Layer 5 of a small transformer language model trained on English Wikipedia (10 layers, counted from 0, width 128). Numbers have three digits each and are written without spaces.
A neuron's activation on a vector x is SiLU(gate . x) times (in . x), where the dot is the dot product.

Input weights of the MLP neurons that the questions are about. A number n stands for (n - 500) times 0.00065.
n59 gate: 373613508465603375463472651544397508465413381473516643508677253391511564702560360345442541425432603409553288719127523556439481525713558492480587565326527608547398519474700414401602564659384437346656593307599579493407412515441442405371652352515478057544492459711613429317706396444587210504431553500554591336610434512876412289544579638329530663656416545452473418523733435255723489463396
n147 gate: 496671474535744508625437673630313431539411609570404449745644264025534601594693408578579254596455564580520522698479307653749363496455581661415657258423671559275439420420733561478447366623538454303843559586537263694340428303521470357364596536413462540464448180547658607634566621504414543627474779516627410541380537509578434363606372621742820439753541318504613614548517951496567585568509
n163 gate: 504476388389645515474397577386598253566535523616508469573630400348462623464538277460484485671385602493330532687458536696375282522299765415680350496389349572493463462622545747573689207419619504379636378474261251583523459557375579433400314691605481456397444349381528507538667476416374321548372481541440620586489597332543682080367540496467791369558208359443575452701335430591374739356476
n169 gate: 632272684547344596470402544464425562609546477488363641572780671500534557648530745547850237479589651490643552713584472314396369551785610515366554645541515587562316523610387559580468206714538511362751636552457648454561205273230574577243399480474398372402614575618524459689555484557467616615563770357682427518590563456492699294489572411468675484573370612532582689492580492365492496633395
n244 gate: 441398518525437370531805483567293335315596490588616602388554386342300546520615365529453556618425775664454518412525792429457379639414669359721295627391304357262303524580531420363412474585511486315496521411574472576493620598452554360741597295576542459387533441299438411455453620476429557547411568378418652507377485591518360327551470565452437312582466187463388409619637486538701532629493
n269 gate: 091546496614523431770472437340370206667327517495536549663708492651782562819711578636582460504585387397550574683460605402590289764528496637580779727438384780462308482522561724328638505642918522588299627466566504320311533333452360432321413566643417458481486326694638460723870721478466406642636312436632665654471539601324384630526559536561434418460448601556591185441443680456696841654538
n295 gate: 468352347679195496440268529680560518505517624684862812418695465393327465384440522388625435508371475508586247518309406385491650429606433478311470578211461693550458444435594455368568335483647258338430315429416556515453509440287438441545800316470190641106460317856581473569697606504387522635428526638428561395598305766473416491563521761454807536592327802422777298295738385291532378426564
n315 gate: 568448551348557542673265366237451302525540596470570457647638587742690317650518623433589727630573493474463410616568418614434478403604428432473601449836489283490680600422273656326500739431443546571515514563591260534411584539610405284575507458764543508465422557292664422892407477536531576608503638497317627357358720425690406627514418434561414437511622484572596467544604515461606586439595
n59 in: 526821521351696497497247446519566543532472472723485577426461554632514437474262380395493641337613331421659207610415321448632654466436659422384539406481397737554578510503465482585717303680409434529582423606519394463329537503323622425423448623683451404353263642718507424465671601678459554639500532527605635599500446668457640698402513561638398551561305597493786664467335529476556440560575
n147 in: 504582528685296527672296530399325464932524567549402603615383382610626445471622586488426532468563279343597706607564447517287633473352511584365436523658620264378481476260461693454533550699374686662456539850615544490575567350820431393360261332543775467593270254591244629528525277681715271426413416278562688469418530438549419438661410451571516475440581456622455717349623569484383516574551
n163 in: 708621685591481486576484524636608579743482381454492588504456441621493646564605606530447555560504424296431489713698428729441459303492623423547445890311567543599532424242493709635573786551456478415659591418458551513685558649608807426352428380479511519438549489361432652652345313598309326413577715387512507592397544580291578522468726590442398587734617534376500394560504478413361658278484
n169 in: 532472462571547643456368562667456601488380470681394452326515537709388456462524564317627538416376900454780514596490369406379375503504497541322521409489638710546546520385463482622429486634561420312448432613518650598398355412537441616408389406684449457653578561668560519561797504714566677440623722404280562540542493457399603311414636524514653701427710475380539627504408549422627469622438
n244 in: 451614453515612434391428381564786609561582532681592461383430286523727294549574566515577507435561446378533318581496685432691323486637428561455557334439619606462723327553486411519578221654528500733309645390313603556680432465637558545585683757514482309614268318618408529440496466670486363629569388548299514614674484463587593468497601449711386786460462369572683592569585363518519578567629
n269 in: 785516466589619544611512457336666596707254552473597553747611385597567511486466621508380492551568578426468426434654418696389676507368587209292647425746606463271612672455541621453429611572346607575542586522484654467541632425348642569367184408504381496440414530376308497619356316410740702637668279773425530380372685602458620422681496469643519581355577462588701745430440382556285564386556
n295 in: 559488625410611309719371478516511685496829422488438692594368439407339500479309367485753572497339464351638390273477356388557653174701601451300338568520348586246304399395593309662606333375403445496443440529665368431586300519511642438520567572301418429468457441372398364440344448534464664348309237500437367303684595594465420426554372592556369558584258521464361477396541439593397666574384
n315 in: 542403503521334474457801599589464483408520401528597413500496512629674557391563486693611530439518408654651451385574486415381347361446612524325705436388436470506571244606338337662500652567340595469510400594438426628590361540606791691563311617444586334407614437460340554520559350600607799333418391497307466555519489305572487579468538568298383583531461688535579441479503425308433456701571

Each question shows a token from some text and the vector x that enters the MLP there. A number n stands for (n - 500) times 0.0089.

" 0": 551578563540482533401563466558604522420489490510509581543508385587504404370445532458405453438551448491387486566412521526484545486482592476476488512527463543535526485410462474450435641522497597546430539343499488725548453559530547421622508463582446616502493466448637446401488402429585366498464595515490545505553523469359370567530414540577509449495541378459333495451421526492417461384507
Which three neurons fire most, strongest first? n169, n295, n59

"s": 570511492581477551536481554498500570543595479475560504523428476603382433357488437303474588596585475610500472501485543498569554441546578574516593496503466733596595514538451516529467643430425492541480466504450434561469548569565510535497505615535380571354496510455544512580565504506499582531489597476419410475531466543573424407451661520686571533551568312503458498551494426486366377383498
Which two neurons fire most, strongest first? n163, n147

" Mo": 647487559532577480531515396383537442557465539481529416480444649541322463498426552445528476569465435551557534596553421531432466466378548579623583532567600465514549419339474619552475512483332488512444362562515417523510574377467534487512447528575491536515403654582310453425452467483494447428549513490496468472639576582339417514456528411470461461555562547479447607483418517643517618533525
Which neuron fires most, and how strongly? n244, at about 0.19

" Black": 638535542509539512463554419354544360571571662493478428581417545666518376382497548478570537414517481504472503632582504536560559437462618566478542507615461599630496482416440541614460562555412483434500513518518468463554556518616535724511489554440496550529581560544519401484454460534462606480480475428494527494652523681517528479376477547499478499469503348469499365420331420581392521487560
Which neuron fires most, and how strongly? n315, at about 0.23

"ti": 496477522501503578591563576456536503566294491415439407486531524585495534529420472487498523510548451610480515649445483675606560462414533440548444523595550416595523369549536505417584649491399423579637478669478429487342679443595412543475434515448358604565593586569367460585615577595435502511535531491440411448608553542470415466420521469555451541577495433349457454336484547532566395560414
Which three neurons fire most, strongest first? n244, n295, n147

"y": 612502520654481551494536459453598472518470514571541602491419464403369487446393428277553482609356479487533529542550486519582443485501628512429498572469519690545554547520431369493690465465462421460562475533397493603476538539605516465515468497600456504412472481511499439417426434659502546449483459570531483499653484567507336522545477554616529577533532395485510544621537508512522595418552
Which of these neurons fires most? n295

" Town": 467523533510526550444469462549541456528491525426421473455340488496506551375475408391417501377405527568402501463533532532428530461472648425526510530416475644545446473381588540417622429448465490316362504453442534519558490510595534553510541632517495644551537560473467451561511466541519510542551429524556477506586506563537527391401644561400483636507422273379443383501319438532690465475581
Which two neurons fire most, strongest first? n163, n147

" as": 400572553422524500505583448529450546500444503516451581543550423485408503486529587502512454419619586620424530490636486464444427536413554533579426391433468544540577456396511540467449530405575478678484559633435474756514409409504478508518490523442587557409432524571550405546459493473491546392549536554519352510437542515442397589410426538593474451484523375496410530539450450503516573619473
Which neuron fires most, and how strongly? n59, at about 0.12

".": 476478369410519391472525511469430550428507485401507513527381456523494449390545531557501495443576420405595481522475476610430446542447566585475504552438567454569532487524510494459443536447468482556486558525296521742456521466516554525681595520449587471559537538469420460546453497516510479533412527500545546414470491443502451431367486510504455496464545356477402447622462504551508473404524
Which neuron fires most, and how strongly? n269, at about 0.18

"\n": 466490528516546525475537518520516526539424496517467452475533497505598403473495499472518506522471330331500401524492522494454502570530622599419567493429495692638514484444488475505438596538357729666511498485535562721489464579484555557471536512497523521457440508492526447508470418470528408453434519494540524446539496607527505468463484491419444461455541397522377505463488476489525370702558
Which of these neurons fires most? n59

" in": 468444426506386472512486454545509565636572533520456544495479473600560528483470384436445571377443399537473445502568517560502555511444484431500490451502522571556409492464485557472436627499475495511503485593389585767451446519447389517606541561443548462435573577420484426495538592500519491517521557544441424495447481515388591643433485524454544520578498301500547509497457436403518548647515
Which of these neurons fires most? n147

" (": 477464594508441521487499490453496363488375501576499517667496476502624503440542461405487542517498459482658494459414454462497492523358544513389500506483500495479507564352480465395395558545492428434438473467307511660489506506558541525614486511497472517482508606475429426527543570455631500454469573494598512365490362544567359532503478522488431445497538412514441405587371430497483456634490
Which two neurons fire most, strongest first? n315, n163

" Walt": 307536388473431543558722356490552585464469537517410593551389576527464480502484581588439494407515488591566503593535557612485429480312661475480422503697507469566415512552454461463564543564486538495445315502485515493518560545635406635466576539477530630587356627644476366489376429502493576406497524535510354529519561541436500455489543465464503430369453426446480668511460515523562540515445
Which three neurons fire most, strongest first? n163, n295, n59

" New": 588469546428396627500546427450504472347455536531515555549364554538499465287438441430508571388398523536466366506475462459594616383407468455462466481606443484552511566440447562518482475549477485486515426525396510502428606687602525556515545611568461634529521508497630434549402345693478538525481477450531372622455420685437531508347606508483430606507556428446361545484432562512497452551453
Which neuron fires most, and how strongly? n147, at about 0.2

" Kl": 641539516467521458482556452434596634392454439461507518558424569508453538540460397636473508503471465506567507460518530467406495464488587482515373536604545603375479515411307477517610419553365512632424382505533388476462483451552506576582546534641576497474428617466550439432488435524555460426511525508482418402710389423417409549352662521562455499562494402329350621402486534477503545522411
Which of these neurons fires most? n269

"ion": 297564534443543541464603435432458378491491454550504449510573435253425482495492450434421506521462570538473618455441476406456580520413396519345530595348481440516462445542492336560600651530458402637477438555395549655438398599383469549497511537508450482612420552377521476505548422570484498500472486517598563485484379524502476479410559493552549579463494352440448416502473406410506404376482
Which two neurons fire most, strongest first? n269, n147

" Space": 453586589469500461514588480477575385375460544552519488556475541467465440446446515430474491510537635537541420577485549543433552414373568468378481590565492440543649520461556511552435586378489413426605475476433526514610526726594477636514622593508436522594444560435538337498484357521465480381468465477461531400673559486538613505370423531366576463405516365448568450375454438497592501450560
Which of these neurons fires most? n147

" Native": 663434596515424614592529443539586417527469510520455387501488491815458500391535577448408524424513461573493481564377295570402487512440566502546616467528397587632484526488446507573470649569540419546591538560449550562469518421508646546415492363547518568449607553499448427386467543503417542446500587409405550431545408548463541532531471479278433466446555503412429339406345506488477507486503
Which neuron fires most, and how strongly? n244, at about 0.43

" A": 634447502406507426433503580434626523399474451401619462488434551552433342383452377514441599542631492587568520508473508414563537538536636481328485407616483542616530510551484425458466659551500524440464510470567408650490472539490633560571499525546553444515482438423577462360532432453490484483510549653571457556679677459380510474571522491505490443430542431441461593494490484409351453518591
Which neuron fires most, and how strongly? n147, at about 0.25

" a": 572581508396471469477535524523510458500441552549622551562586518556420412507501523492485513563603455586520485484586529471565641486399550550412481397598458507581398454447498335376498696490507447554500528414522421786573432450453504527600490550463538407419498429451513460552468526444444449486563505600552432466595520476408506435372595398531600517597512395513454609458429482493451525525592
Which two neurons fire most, strongest first? n315, n169

"|": 587545476538443480538498529542471489509492531422569460545442593546546495473510454450510515491547367366517480550537574541438545561523499518470543388475449564591551455441564509577468581568481528690473527454281503577477363471483538608491538483527476504471387446448458441474532441380451428529603486503462517472496537564489513527423379450439399474545434297495413419451507520528470543570511
Which of these neurons fires most? n169

"%": 544492530499424477468586506560426491292409596534430324438543424598432395416555324472497523417527454436389550563420510579490484493479625530563532466431549537487380549553555318508594505528358431426445462416412568538366575552508623517599565506553514538532568460509481509519499504562474472383509529497388487520530582468566262646475468291567552382489594493368470445457466477482487458453436
Which of these neurons fires most? n269

" that": 457510426452514483541500515469353571527567501454517603512456453593424465464465466495487514538439614620471363477606367402619447456397517546601583432488456551552484528465476545525508586468506581500566531489425521727322367461537542512527489452534455310536538557548503411380508370430446515374527492578499589462528422415490507480616621519499392417467544351476502565552510536571515464569502
Which of these neurons fires most? n59

"es": 652528523569539598577664598537465636620460456459425450558415454491355402427565428309487589487574431524514556544495506547558511525550687547538525527484572614508442488493460598438481515527381461515444421533401418540502612459594544419403467573582400533315566520510416509592575411493473440522500554487372444514575679475476382522488574558569437451500465347405412611429504423545552535468534
Which of these neurons fires most? n163

" Pacific": 469509572438555634424597476496550384519493601541590392555592547531483436465360390587450533477560528519541494525467497514509507470431621544376476411624436498589428394492574585579462533511456520488414401605451384536521574493532494543444544550505521613410481601537478428481563549487392516471428441587437494435627369559565536470258462525319429645428507414218554485516510450411635534473462
Which two neurons fire most, strongest first? n147, n269

" known": 354507515436471506378506566356536478565509575426385426472693540575486449441533519495542546487470567644541403540623542444604481627333518563491477481451479541424528528462364555556542646512472498649543475473503570660456453530573540627474441415562497448475560524413443398437446658450434455406434440454446417368413540542410624397429549376478472577433465412488395477540475570472512394547530
Which two neurons fire most, strongest first? n295, n59

" Prom": 463563588577496471538563460420417508637498499542484368454452590464354419542353427468487457468571496645516531556568566561427547520421618600450503556579596421445499483360524602566529568539428459527465546465494528504492571449475672519354462528432504419553590625621405382470449526521476486440548515499569542425605610563257429574424394462377553562420577363546384502454486475522489378482498
Which neuron fires most, and how strongly? n244, at about 0.1

")": 484546494553581500582428470489502457600374659601413530450498460628583451380498484462492541623495446478496457458477517558432447425454569547422600413536578590555462524438537463551438529547521563622523412557413512687393562499514569574543507472577497561478446485374502436621509429442533452498517571487520461514504592547424252540510485476517437390412477409492519494451445520483500388320431
Which of these neurons fires most? n147

" Atlantic": 351474592426556629455547455576532362576514606471528451505455518583507412414374460532360554428542591489559462523514603451523505405512595559414475435565442456527502385449473528542429537497511415458450366572493465574491606573636510489575506576538561600545453636510415486498516521446446504461432403512385476531593427514555547464358477442391426582382550371258480555454465376390563443389423
Which three neurons fire most, strongest first? n269, n315, n147

"ed": 562541533502444509542545614479591490578443505577579587546623538530512412523460556398504491493601668583472488637516512476510513549573634539450529527626551625659483523503454584554501516584354445590561429510461378502368557496500531471398475490578423458496529399578492470445503478615455494452527544401484368470374541491442556498505538557610400660523485311508637586429425596488612299514603
Which neuron fires most, and how strongly? n169, at about 1.6

"ne": 529476534558536594552556530420473471471477582661534511485521437362496511519633583471509632471466650404565564557591369435470542500529560661402496460694606555466440468515474463563500481542432524751528536541489503590460466472563422507615446458533485393571460538510515428629554338549562511573471470426465440523680590461489365409489481434487512508427460476418503692549453502657587345460561
Which of these neurons fires most? n169

"ev": 312489559492429511596622549443594487359410413476557462318396486428512439631504389462390515512406485479542501533409482453518494523500649603494499558498447530655450445352564458518702537503419514487476475464545443546496625427431495441616537539521485515594611532473456489356726531621434356492571543441488394525504419631525487468291488586565488544538537451344489533468464594508631479465521
Which of these neurons fires most? n59

"otion": 501546608528626563631577503487444485588392482516472361460369552530378559438503503428436493350566634558378526462400475467440487542466676514462483484512461442593470498487583601430485781489396447513581540515495492437529532456427538444349521472418460575536533455390388423514586492505453506543416487467483530347499494487398549530410461517443536458499458295422489527442461499442460547436505
Which of these neurons fires most? n163